Layer 18 of a small transformer language model trained on English Wikipedia (21 layers, counted from 0, width 64).
In attention head 1, each number of a token's query is one row of weights dot the token's vector x. The head spreads its attention over the tokens so far by the softmax of query dot key.

Query weights of the head. A number n stands for (n - 500) times 0.0011.
q0: 546 350 542 501 539 469 449 434 416 567 486 451 604 515 396 479 459 571 398 381 457 560 547 561 505 656 508 377 488 441 420 449 439 371 568 596 513 487 470 498 598 552 702 348 583 507 560 415 582 515 553 433 450 349 483 566 525 390 695 472 387 481 645 532
q1: 500 656 534 564 613 348 479 440 316 491 530 438 553 474 403 563 451 504 406 281 469 482 483 553 571 360 374 444 475 463 575 366 555 479 601 376 518 660 337 468 531 455 535 517 521 322 572 379 387 243 645 474 357 430 530 559 481 514 304 353 599 511 617 348
q2: 543 492 429 424 551 522 544 460 322 431 465 598 600 433 524 656 755 525 646 571 552 501 503 477 462 572 673 755 495 637 287 547 596 448 451 571 489 449 636 586 657 609 636 315 514 527 372 524 557 690 417 593 650 533 706 522 424 529 607 715 557 416 499 554
q3: 468 388 624 535 305 478 622 563 606 666 519 472 670 502 551 419 724 430 582 444 479 348 479 463 389 563 432 359 636 812 360 227 638 694 507 346 213 543 603 654 678 630 334 380 376 528 670 460 465 424 548 450 547 441 528 514 678 393 452 465 372 296 551 650
q4: 455 431 405 679 380 525 385 606 480 546 509 591 359 245 501 424 579 467 483 446 605 479 431 571 633 483 454 448 605 667 605 535 444 629 567 552 618 590 473 415 568 494 454 540 494 469 349 383 556 483 435 431 495 593 517 546 366 582 467 500 361 413 566 499
q5: 517 527 541 467 415 523 613 326 611 359 491 363 424 539 371 406 292 634 462 553 522 467 474 632 462 401 322 337 523 262 493 510 251 455 513 438 274 619 460 516 529 386 459 604 464 520 614 387 486 532 542 531 511 498 318 531 552 449 381 365 285 450 506 451
q6: 678 547 561 548 595 386 650 565 451 635 516 389 510 590 508 687 484 429 421 484 622 505 465 551 497 607 492 585 495 506 538 430 347 467 434 389 707 403 421 557 641 580 441 493 497 659 514 493 561 661 488 428 469 352 688 445 425 599 588 698 512 286 654 437
q7: 660 460 611 396 370 702 571 372 494 590 510 357 639 540 523 632 730 489 461 408 442 560 462 363 275 620 185 307 573 674 556 526 434 561 592 268 597 538 522 575 530 445 354 569 454 456 482 438 433 492 763 602 632 586 409 341 578 516 393 526 517 485 550 574
q8: 408 440 627 413 403 246 539 363 486 361 548 665 337 504 323 343 436 691 471 533 422 371 367 404 440 328 566 456 355 619 616 374 602 368 364 497 594 442 638 490 356 479 627 446 556 496 471 730 445 426 453 387 510 618 547 419 375 720 638 565 408 609 463 544
q9: 671 358 889 462 724 634 552 510 586 537 298 580 711 674 490 343 634 545 559 279 596 560 522 620 473 544 545 395 547 593 523 497 420 347 535 150 702 498 572 447 682 393 517 306 314 571 701 638 441 338 480 623 464 456 274 519 552 339 615 300 364 428 382 681
q10: 413 422 638 662 658 557 531 585 480 583 277 381 485 284 541 397 551 337 447 634 497 563 653 541 548 412 437 373 585 312 685 374 883 479 513 674 527 595 618 485 381 428 411 688 644 375 615 713 749 438 518 505 416 421 538 585 475 578 486 690 747 481 457 414
q11: 466 359 444 821 676 518 483 294 581 632 436 482 656 497 569 512 693 523 258 490 728 477 475 553 458 626 149 479 764 538 629 276 387 760 338 558 412 588 540 602 424 406 443 770 146 588 475 609 538 604 654 384 316 423 299 436 447 438 449 551 502 404 659 462
q12: 547 680 703 530 409 561 536 764 466 554 437 476 499 731 275 617 397 516 183 486 366 219 624 746 521 471 467 435 376 569 329 697 632 512 451 463 498 511 481 331 446 388 617 375 601 608 556 509 408 592 450 419 322 369 394 545 693 399 475 445 271 455 724 374
q13: 542 633 437 488 593 466 388 591 605 599 525 668 366 622 513 620 343 692 401 335 477 528 375 473 627 688 546 568 557 357 590 495 543 232 598 613 455 460 512 490 544 518 517 482 649 120 223 603 486 535 503 574 366 420 521 420 553 487 194 625 563 410 496 610
q14: 345 653 283 411 844 295 336 748 472 510 432 690 402 669 717 328 309 375 578 618 686 572 506 776 393 484 327 562 419 383 498 330 494 358 418 559 722 597 453 394 535 505 376 656 768 522 523 686 584 405 607 440 702 496 424 339 586 450 724 425 579 513 544 384
q15: 408 524 495 499 414 592 511 518 431 532 486 691 655 524 407 728 664 308 366 635 551 434 483 628 638 740 613 334 525 685 310 625 518 326 494 420 416 543 614 511 662 724 355 770 362 418 357 454 516 471 433 488 539 611 530 503 606 381 531 632 417 317 425 505
q16: 470 758 603 552 415 529 732 604 391 489 419 572 503 508 757 685 408 521 453 286 522 514 448 606 643 591 688 508 567 427 403 586 334 454 707 471 351 266 529 478 334 260 548 535 395 475 580 670 394 486 361 489 466 436 342 661 577 519 474 544 297 458 521 217
q17: 639 343 673 596 463 179 451 282 357 475 585 432 562 515 420 695 526 488 482 247 547 451 601 388 513 395 410 631 703 522 531 421 423 646 558 742 607 564 852 716 690 674 652 835 352 647 246 616 444 731 560 410 421 497 368 648 368 611 501 346 604 414 750 423
q18: 4 611 533 400 528 476 369 479 598 279 334 534 587 554 620 409 410 674 443 527 270 428 341 532 515 305 436 523 374 352 454 506 695 615 677 587 179 540 377 446 438 412 322 494 453 340 269 645 472 438 542 538 501 384 731 627 362 692 636 345 572 563 576 431
q19: 654 601 539 519 591 640 330 507 672 494 511 677 437 291 569 560 678 563 528 487 700 538 476 357 669 389 632 488 424 772 527 455 542 545 576 684 392 368 396 454 288 781 593 510 311 516 524 633 516 551 329 699 440 506 541 390 332 428 252 603 524 537 399 548
q20: 454 451 472 299 645 539 641 569 473 697 393 502 575 444 265 517 421 552 589 457 523 423 484 466 584 344 509 622 530 421 373 398 542 529 602 440 713 537 570 224 647 389 394 170 418 460 523 634 291 641 485 421 430 409 349 488 666 384 421 401 528 642 520 386
q21: 638 593 402 368 492 627 493 261 612 484 433 344 627 253 336 718 489 373 527 407 589 558 618 298 628 655 588 471 301 435 568 533 809 496 593 585 598 718 459 477 764 466 276 422 421 679 511 604 111 448 308 550 367 375 387 467 568 470 636 703 302 619 333 402
q22: 505 371 554 467 262 599 556 732 405 525 649 382 680 411 445 487 455 467 550 640 656 330 622 405 554 584 321 376 520 715 388 449 535 539 452 242 674 574 554 788 515 515 330 322 615 578 325 640 367 748 374 146 384 449 587 431 454 436 561 514 401 631 553 304
q23: 665 635 545 421 559 501 545 870 654 625 689 821 498 583 538 514 587 616 542 584 404 523 377 400 630 569 484 611 327 506 674 264 505 461 419 683 460 424 503 609 607 467 489 431 387 756 465 609 582 345 441 586 612 461 622 876 363 676 470 568 443 437 467 530
q24: 555 476 455 538 386 617 269 639 437 613 584 524 579 733 482 536 744 187 643 422 657 491 509 340 552 529 552 624 553 469 508 458 416 555 374 429 215 250 336 217 293 236 620 548 526 388 590 328 516 595 414 525 437 365 408 510 512 539 390 576 447 789 489 246
q25: 698 711 499 614 311 360 533 578 482 575 549 687 424 601 444 500 460 442 565 385 595 643 515 463 587 478 467 636 143 452 760 531 715 564 649 728 707 724 438 336 490 635 513 592 496 632 635 495 423 592 395 563 530 592 516 477 495 504 464 596 289 570 520 361
q26: 458 456 697 569 606 501 658 311 307 500 609 506 487 365 780 766 578 508 472 627 436 543 551 588 508 547 642 554 497 539 630 407 634 476 419 394 552 529 658 431 748 308 451 419 464 541 445 589 630 502 318 616 533 710 652 448 595 847 674 357 515 469 480 511
q27: 450 726 476 474 512 544 571 778 609 592 744 572 298 492 438 653 452 306 535 530 351 521 468 381 557 270 417 427 247 350 562 576 536 501 396 509 485 619 509 555 442 373 325 489 644 387 528 495 463 309 343 612 534 605 583 719 443 439 411 519 126 687 414 722
q28: 743 536 546 323 441 509 657 617 768 414 553 368 476 419 585 529 449 588 506 453 566 528 570 371 464 445 448 446 446 421 521 630 715 591 619 511 381 306 552 364 317 694 707 590 597 630 524 406 382 668 527 683 489 348 253 326 521 437 566 594 560 636 411 458
q29: 559 740 634 390 407 465 532 429 496 683 437 542 655 461 500 493 436 391 637 605 385 382 666 473 461 441 447 620 287 342 685 621 366 520 665 608 550 406 505 626 483 411 361 534 426 375 501 357 529 605 607 368 404 350 334 558 402 622 515 642 397 438 226 561
q30: 278 473 440 427 398 607 383 602 485 461 442 650 624 179 482 415 479 496 328 414 595 424 575 544 359 446 363 486 534 644 405 649 511 538 420 521 595 462 575 581 514 526 505 511 430 518 658 556 458 627 640 694 370 420 668 709 539 348 681 480 369 480 383 387
q31: 647 603 585 676 308 428 337 457 440 388 358 315 323 583 515 365 479 574 574 451 450 560 415 521 552 495 566 460 598 629 536 496 358 473 465 412 435 761 615 636 405 683 535 380 363 480 448 480 517 342 513 668 341 538 298 572 400 451 668 447 599 567 639 204

Each question shows a short text with each token's key, already scaled and adjusted for position as the last token sees it. A number n stands for (n - 500) times 0.0026.

Then comes the last token's vector x. A number n stands for (n - 500) times 0.0076.

0 " S": 511 514 383 115 495 498 420 632 628 379 535 416 629 633 683 333 586 356 624 577 597 369 472 635 311 607 511 707 504 536 531 494
1 "m": 523 502 402 232 502 524 514 705 422 407 441 594 647 598 641 377 536 369 488 450 546 407 525 515 332 476 526 599 497 502 454 501
2 "ith": 521 468 475 112 522 490 518 622 577 316 454 777 535 558 532 342 537 684 446 649 466 337 526 493 505 449 522 538 594 508 642 506
3 " |": 505 523 372 129 500 512 431 647 633 401 546 428 600 616 670 314 577 335 643 536 631 351 482 632 322 589 478 731 486 538 559 487
4 " ": 489 516 440 280 486 548 573 847 476 522 606 546 477 530 649 384 627 327 617 446 666 463 484 615 373 544 515 711 436 548 560 357
5 "1": 460 509 430 387 477 552 552 826 370 378 621 615 516 688 656 465 540 365 411 367 692 471 407 517 388 637 544 643 417 666 521 425
6 ",": 512 519 376 267 442 566 533 758 483 427 627 722 681 541 665 583 396 289 480 341 584 391 451 455 493 594 565 546 316 606 437 477
x: 320 805 431 475 479 389 421 340 667 872 614 636 366 578 341 667 496 659 447 603 392 408 488 705 401 371 284 632 442 306 618 739 532 481 518 498 679 644 166 593 350 447 469 401 411 517 460 583 430 293 624 369 542 521 669 147 450 444 530 544 320 757 586 450
To which token does the last token give the most attention? 3 " |"

0 ".": 505 510 345 104 483 510 408 619 604 378 548 443 565 624 687 311 601 354 641 555 599 387 443 650 332 611 495 693 479 567 563 495
1 "7": 491 489 400 267 488 572 515 744 391 356 555 683 377 596 651 418 613 524 644 541 455 565 427 548 286 575 571 680 486 626 571 407
2 " |\n\n": 505 508 351 120 512 519 398 643 641 402 531 368 606 611 645 325 604 337 623 529 600 421 471 622 315 631 481 719 475 564 550 511
3 "E": 521 477 453 249 460 524 478 634 441 341 517 529 489 573 543 552 685 394 602 493 524 500 361 543 287 621 560 835 412 454 508 433
4 "ast": 505 513 433 241 472 517 498 703 359 363 404 503 681 591 561 629 528 314 614 438 441 561 599 394 517 627 533 707 506 580 581 495
5 "c": 411 508 440 273 477 582 485 609 639 616 341 289 608 552 557 513 531 282 452 350 634 390 462 358 286 502 556 394 355 564 342 609
6 "ot": 474 471 455 347 446 511 457 531 623 492 332 484 427 499 476 597 530 195 357 599 458 229 185 478 467 573 480 534 350 297 572 520
x: 403 679 569 481 394 595 794 426 718 422 268 723 182 735 334 527 441 698 518 483 429 813 283 693 383 229 541 507 339 396 663 656 429 352 650 540 552 383 236 544 340 676 414 467 594 342 427 611 387 363 623 672 573 227 544 375 454 440 517 556 356 625 518 667
Which token does the last token look at most, and with what share of its attention? 2 " |\n\n", with about 60%

0 "ance": 514 510 420 114 486 518 438 617 601 381 548 430 532 649 628 357 559 384 592 509 620 380 446 630 324 621 509 706 546 546 536 515
1 " c": 529 522 507 145 457 500 476 597 567 451 569 460 448 648 586 354 572 420 521 529 584 441 409 593 293 705 508 682 539 476 502 475
2 "our": 524 519 461 248 474 474 485 636 598 416 423 471 543 473 491 556 454 373 595 419 531 471 399 626 455 710 500 624 481 432 652 672
3 "t": 493 513 527 181 511 469 412 500 654 458 583 398 474 517 554 557 583 371 699 485 584 476 664 672 470 539 555 630 534 586 454 662
4 ".": 480 511 353 119 505 502 406 609 603 384 539 424 560 620 660 303 576 352 623 553 633 396 417 676 339 634 492 693 482 593 532 489
5 " A": 521 501 528 261 555 494 493 640 457 350 605 618 418 504 581 385 606 382 578 592 526 518 357 633 340 575 621 750 412 617 526 443
6 "nd": 511 516 462 224 510 523 519 648 492 513 514 474 616 510 618 467 515 396 534 409 546 423 429 512 457 454 406 850 497 615 546 466
x: 344 881 433 447 440 600 603 477 546 703 404 614 272 566 336 466 397 794 484 705 368 408 610 445 444 387 345 651 573 361 549 748 348 496 542 622 847 524 308 476 257 419 507 337 588 407 436 683 763 456 552 327 268 444 580 325 362 552 490 486 319 487 574 546
To which token does the last token give the most attention? 4 "."

0 " V": 500 521 390 131 499 504 429 660 643 363 568 402 613 618 678 328 581 374 610 580 586 374 479 646 285 607 493 696 488 558 576 506
1 "ot": 522 484 536 353 509 425 567 737 591 368 569 470 566 543 703 400 506 476 591 553 462 467 568 648 248 472 399 628 551 453 747 479
2 "es": 465 476 545 344 544 422 525 633 626 383 380 475 575 588 384 451 560 663 516 597 881 372 399 568 257 603 567 485 488 555 616 511
3 " |": 506 523 367 131 500 512 433 654 615 418 530 422 608 627 669 333 563 326 651 533 645 364 474 629 308 591 487 727 495 533 589 469
4 " ": 479 524 438 256 491 559 579 845 429 565 607 524 506 528 664 419 573 323 636 422 655 480 481 598 364 542 533 666 461 547 615 336
5 "%": 441 506 389 257 450 541 525 804 397 434 645 563 636 626 535 469 441 268 446 403 692 506 356 469 398 622 542 495 447 651 505 428
6 " |": 483 496 381 203 490 516 432 628 530 360 520 534 526 484 694 352 598 324 635 509 512 462 390 557 281 628 605 514 486 539 690 343
x: 211 628 379 355 542 611 638 607 663 594 622 562 198 471 476 498 512 729 254 420 324 721 504 572 412 446 297 455 364 375 706 888 509 442 647 533 768 543 230 452 375 274 263 327 261 370 591 438 494 518 530 539 467 453 686 416 367 453 538 472 322 570 439 487
To which token does the last token give the most attention? 3 " |"

0 " ": 507 520 355 125 487 521 427 667 631 361 557 417 609 613 671 318 580 328 645 529 619 347 453 627 329 610 474 699 483 560 550 469
1 " |": 504 528 359 138 495 518 428 651 620 368 525 414 620 613 675 346 569 322 644 531 622 343 443 617 316 623 473 708 489 550 567 483
2 " -": 497 511 398 192 528 530 495 769 535 459 573 505 610 557 705 456 576 302 686 556 598 444 471 603 374 540 522 746 475 571 618 437
3 "6": 509 509 370 297 529 583 528 839 470 426 556 614 550 635 754 396 581 380 532 620 541 610 520 480 324 533 681 585 448 719 519 407
4 " |": 506 521 390 103 521 545 467 695 545 498 589 553 571 533 715 365 577 335 536 467 484 370 510 576 330 517 590 649 419 605 573 430
5 " ": 490 491 410 189 503 545 538 795 506 579 589 522 423 495 661 488 502 248 501 533 534 483 546 667 344 454 568 662 371 625 624 343
6 "25": 471 472 375 242 463 593 506 795 389 494 536 588 505 623 639 590 453 347 402 464 654 473 382 528 285 563 465 550 429 735 498 434
x: 233 569 235 449 403 512 507 593 558 780 419 723 254 681 364 595 500 665 317 529 446 570 610 631 324 531 370 579 438 332 639 829 514 292 580 633 658 767 316 665 369 314 592 298 383 371 399 585 488 260 574 341 457 406 580 242 519 399 527 401 325 573 513 605
To which token does the last token give the most attention? 1 " |"

0 " sup": 520 534 400 106 485 520 405 638 659 312 504 427 595 612 636 363 613 401 637 522 544 413 457 606 347 671 494 657 449 545 462 485
1 "er": 548 468 492 264 512 497 520 539 550 111 475 548 569 498 450 565 390 425 660 525 415 373 388 543 350 652 527 531 473 518 232 381
2 "f": 540 433 555 253 547 441 478 478 428 311 462 472 448 274 599 519 553 295 445 605 399 501 440 386 418 662 796 637 669 551 350 403
3 "l": 550 483 561 339 484 481 470 492 380 458 576 541 317 378 604 369 680 464 623 614 219 444 416 595 255 713 605 388 353 494 570 484
4 "u": 570 460 572 210 542 490 478 383 571 679 543 450 464 334 521 366 342 542 688 525 267 475 538 730 409 477 595 480 369 269 516 567
5 "ities": 522 472 461 108 498 474 469 411 594 456 539 338 430 451 434 315 451 492 427 591 517 420 490 809 480 510 613 650 499 550 572 427
6 ",": 512 515 392 144 505 513 432 603 617 385 538 405 594 607 655 320 560 399 621 537 597 411 457 682 314 653 519 742 483 568 514 510
x: 309 768 395 428 520 556 654 631 598 754 478 553 371 658 507 421 324 861 202 436 386 656 447 387 549 485 331 509 283 148 642 746 575 498 602 488 763 536 319 365 317 301 372 429 495 444 517 497 624 541 526 356 344 570 592 498 413 589 584 671 299 590 491 586
To which token does the last token give the most attention? 6 ","

0 "ul": 498 510 403 130 501 521 426 645 632 397 584 386 589 624 624 300 584 349 616 593 552 336 488 661 322 589 574 703 481 563 526 511
1 "ts": 506 511 405 128 514 504 436 620 603 392 556 396 573 632 633 323 555 353 604 538 580 366 491 673 329 596 584 709 517 563 540 493
2 " s": 501 509 464 196 539 443 504 645 512 443 555 486 554 680 546 375 529 405 553 533 576 408 371 661 307 636 604 634 546 494 427 435
3 "uch": 496 510 461 236 509 516 459 585 344 504 440 497 728 680 609 329 482 526 551 379 478 574 424 612 373 595 804 473 471 442 370 521
4 " as": 501 498 389 176 522 523 401 550 635 511 572 376 591 585 579 351 592 315 526 550 613 408 411 709 341 613 621 717 480 553 529 520
5 " c": 450 533 484 270 521 497 499 678 599 583 576 525 563 652 655 386 590 383 545 614 488 488 462 647 361 649 589 730 393 564 525 558
6 "ann": 455 519 491 362 473 496 517 678 556 541 388 577 599 573 608 524 390 389 494 499 501 416 357 511 439 628 430 692 540 529 717 762
x: 246 698 369 476 502 432 499 574 522 625 375 794 304 502 365 558 399 808 441 525 473 453 391 461 480 182 653 679 278 491 532 615 413 311 633 583 834 479 411 332 385 398 686 212 656 533 457 628 471 428 587 650 198 399 486 470 490 347 504 487 215 677 539 538
To which token does the last token give the most attention? 4 " as"

0 " p": 503 521 402 101 473 504 425 623 620 372 560 417 571 641 638 331 583 364 616 550 545 388 455 626 336 632 526 681 476 554 527 521
1 "rom": 494 540 420 156 478 500 428 637 598 302 580 478 519 597 508 467 406 370 535 610 488 438 484 535 309 683 554 607 605 693 516 663
2 "ot": 490 464 558 267 516 425 438 504 632 473 573 511 563 409 648 341 629 606 636 659 333 612 562 740 454 576 608 525 550 550 558 451
3 "ion": 462 467 488 332 482 517 454 590 699 436 428 384 468 611 484 421 563 627 404 612 632 460 351 719 288 642 636 595 487 579 453 473
4 " and": 501 511 386 121 500 515 427 591 616 404 559 409 560 620 654 333 589 359 627 527 609 402 450 674 322 597 511 727 472 570 514 518
5 " con": 487 497 416 192 487 491 471 673 508 447 587 458 586 564 531 411 615 408 599 575 553 458 504 619 341 598 604 680 460 591 467 520
6 "c": 490 506 537 428 457 477 544 865 669 316 531 458 674 563 517 385 565 329 626 625 546 487 440 652 467 745 529 473 507 682 422 610
x: 170 766 307 541 319 395 670 645 484 450 411 531 330 731 325 643 420 781 222 489 482 412 369 496 473 511 605 632 371 493 839 696 364 529 469 699 761 561 443 233 465 286 560 436 568 549 553 549 381 427 590 582 688 493 575 278 389 563 289 534 339 417 404 534
To which token does the last token give the most attention? 4 " and"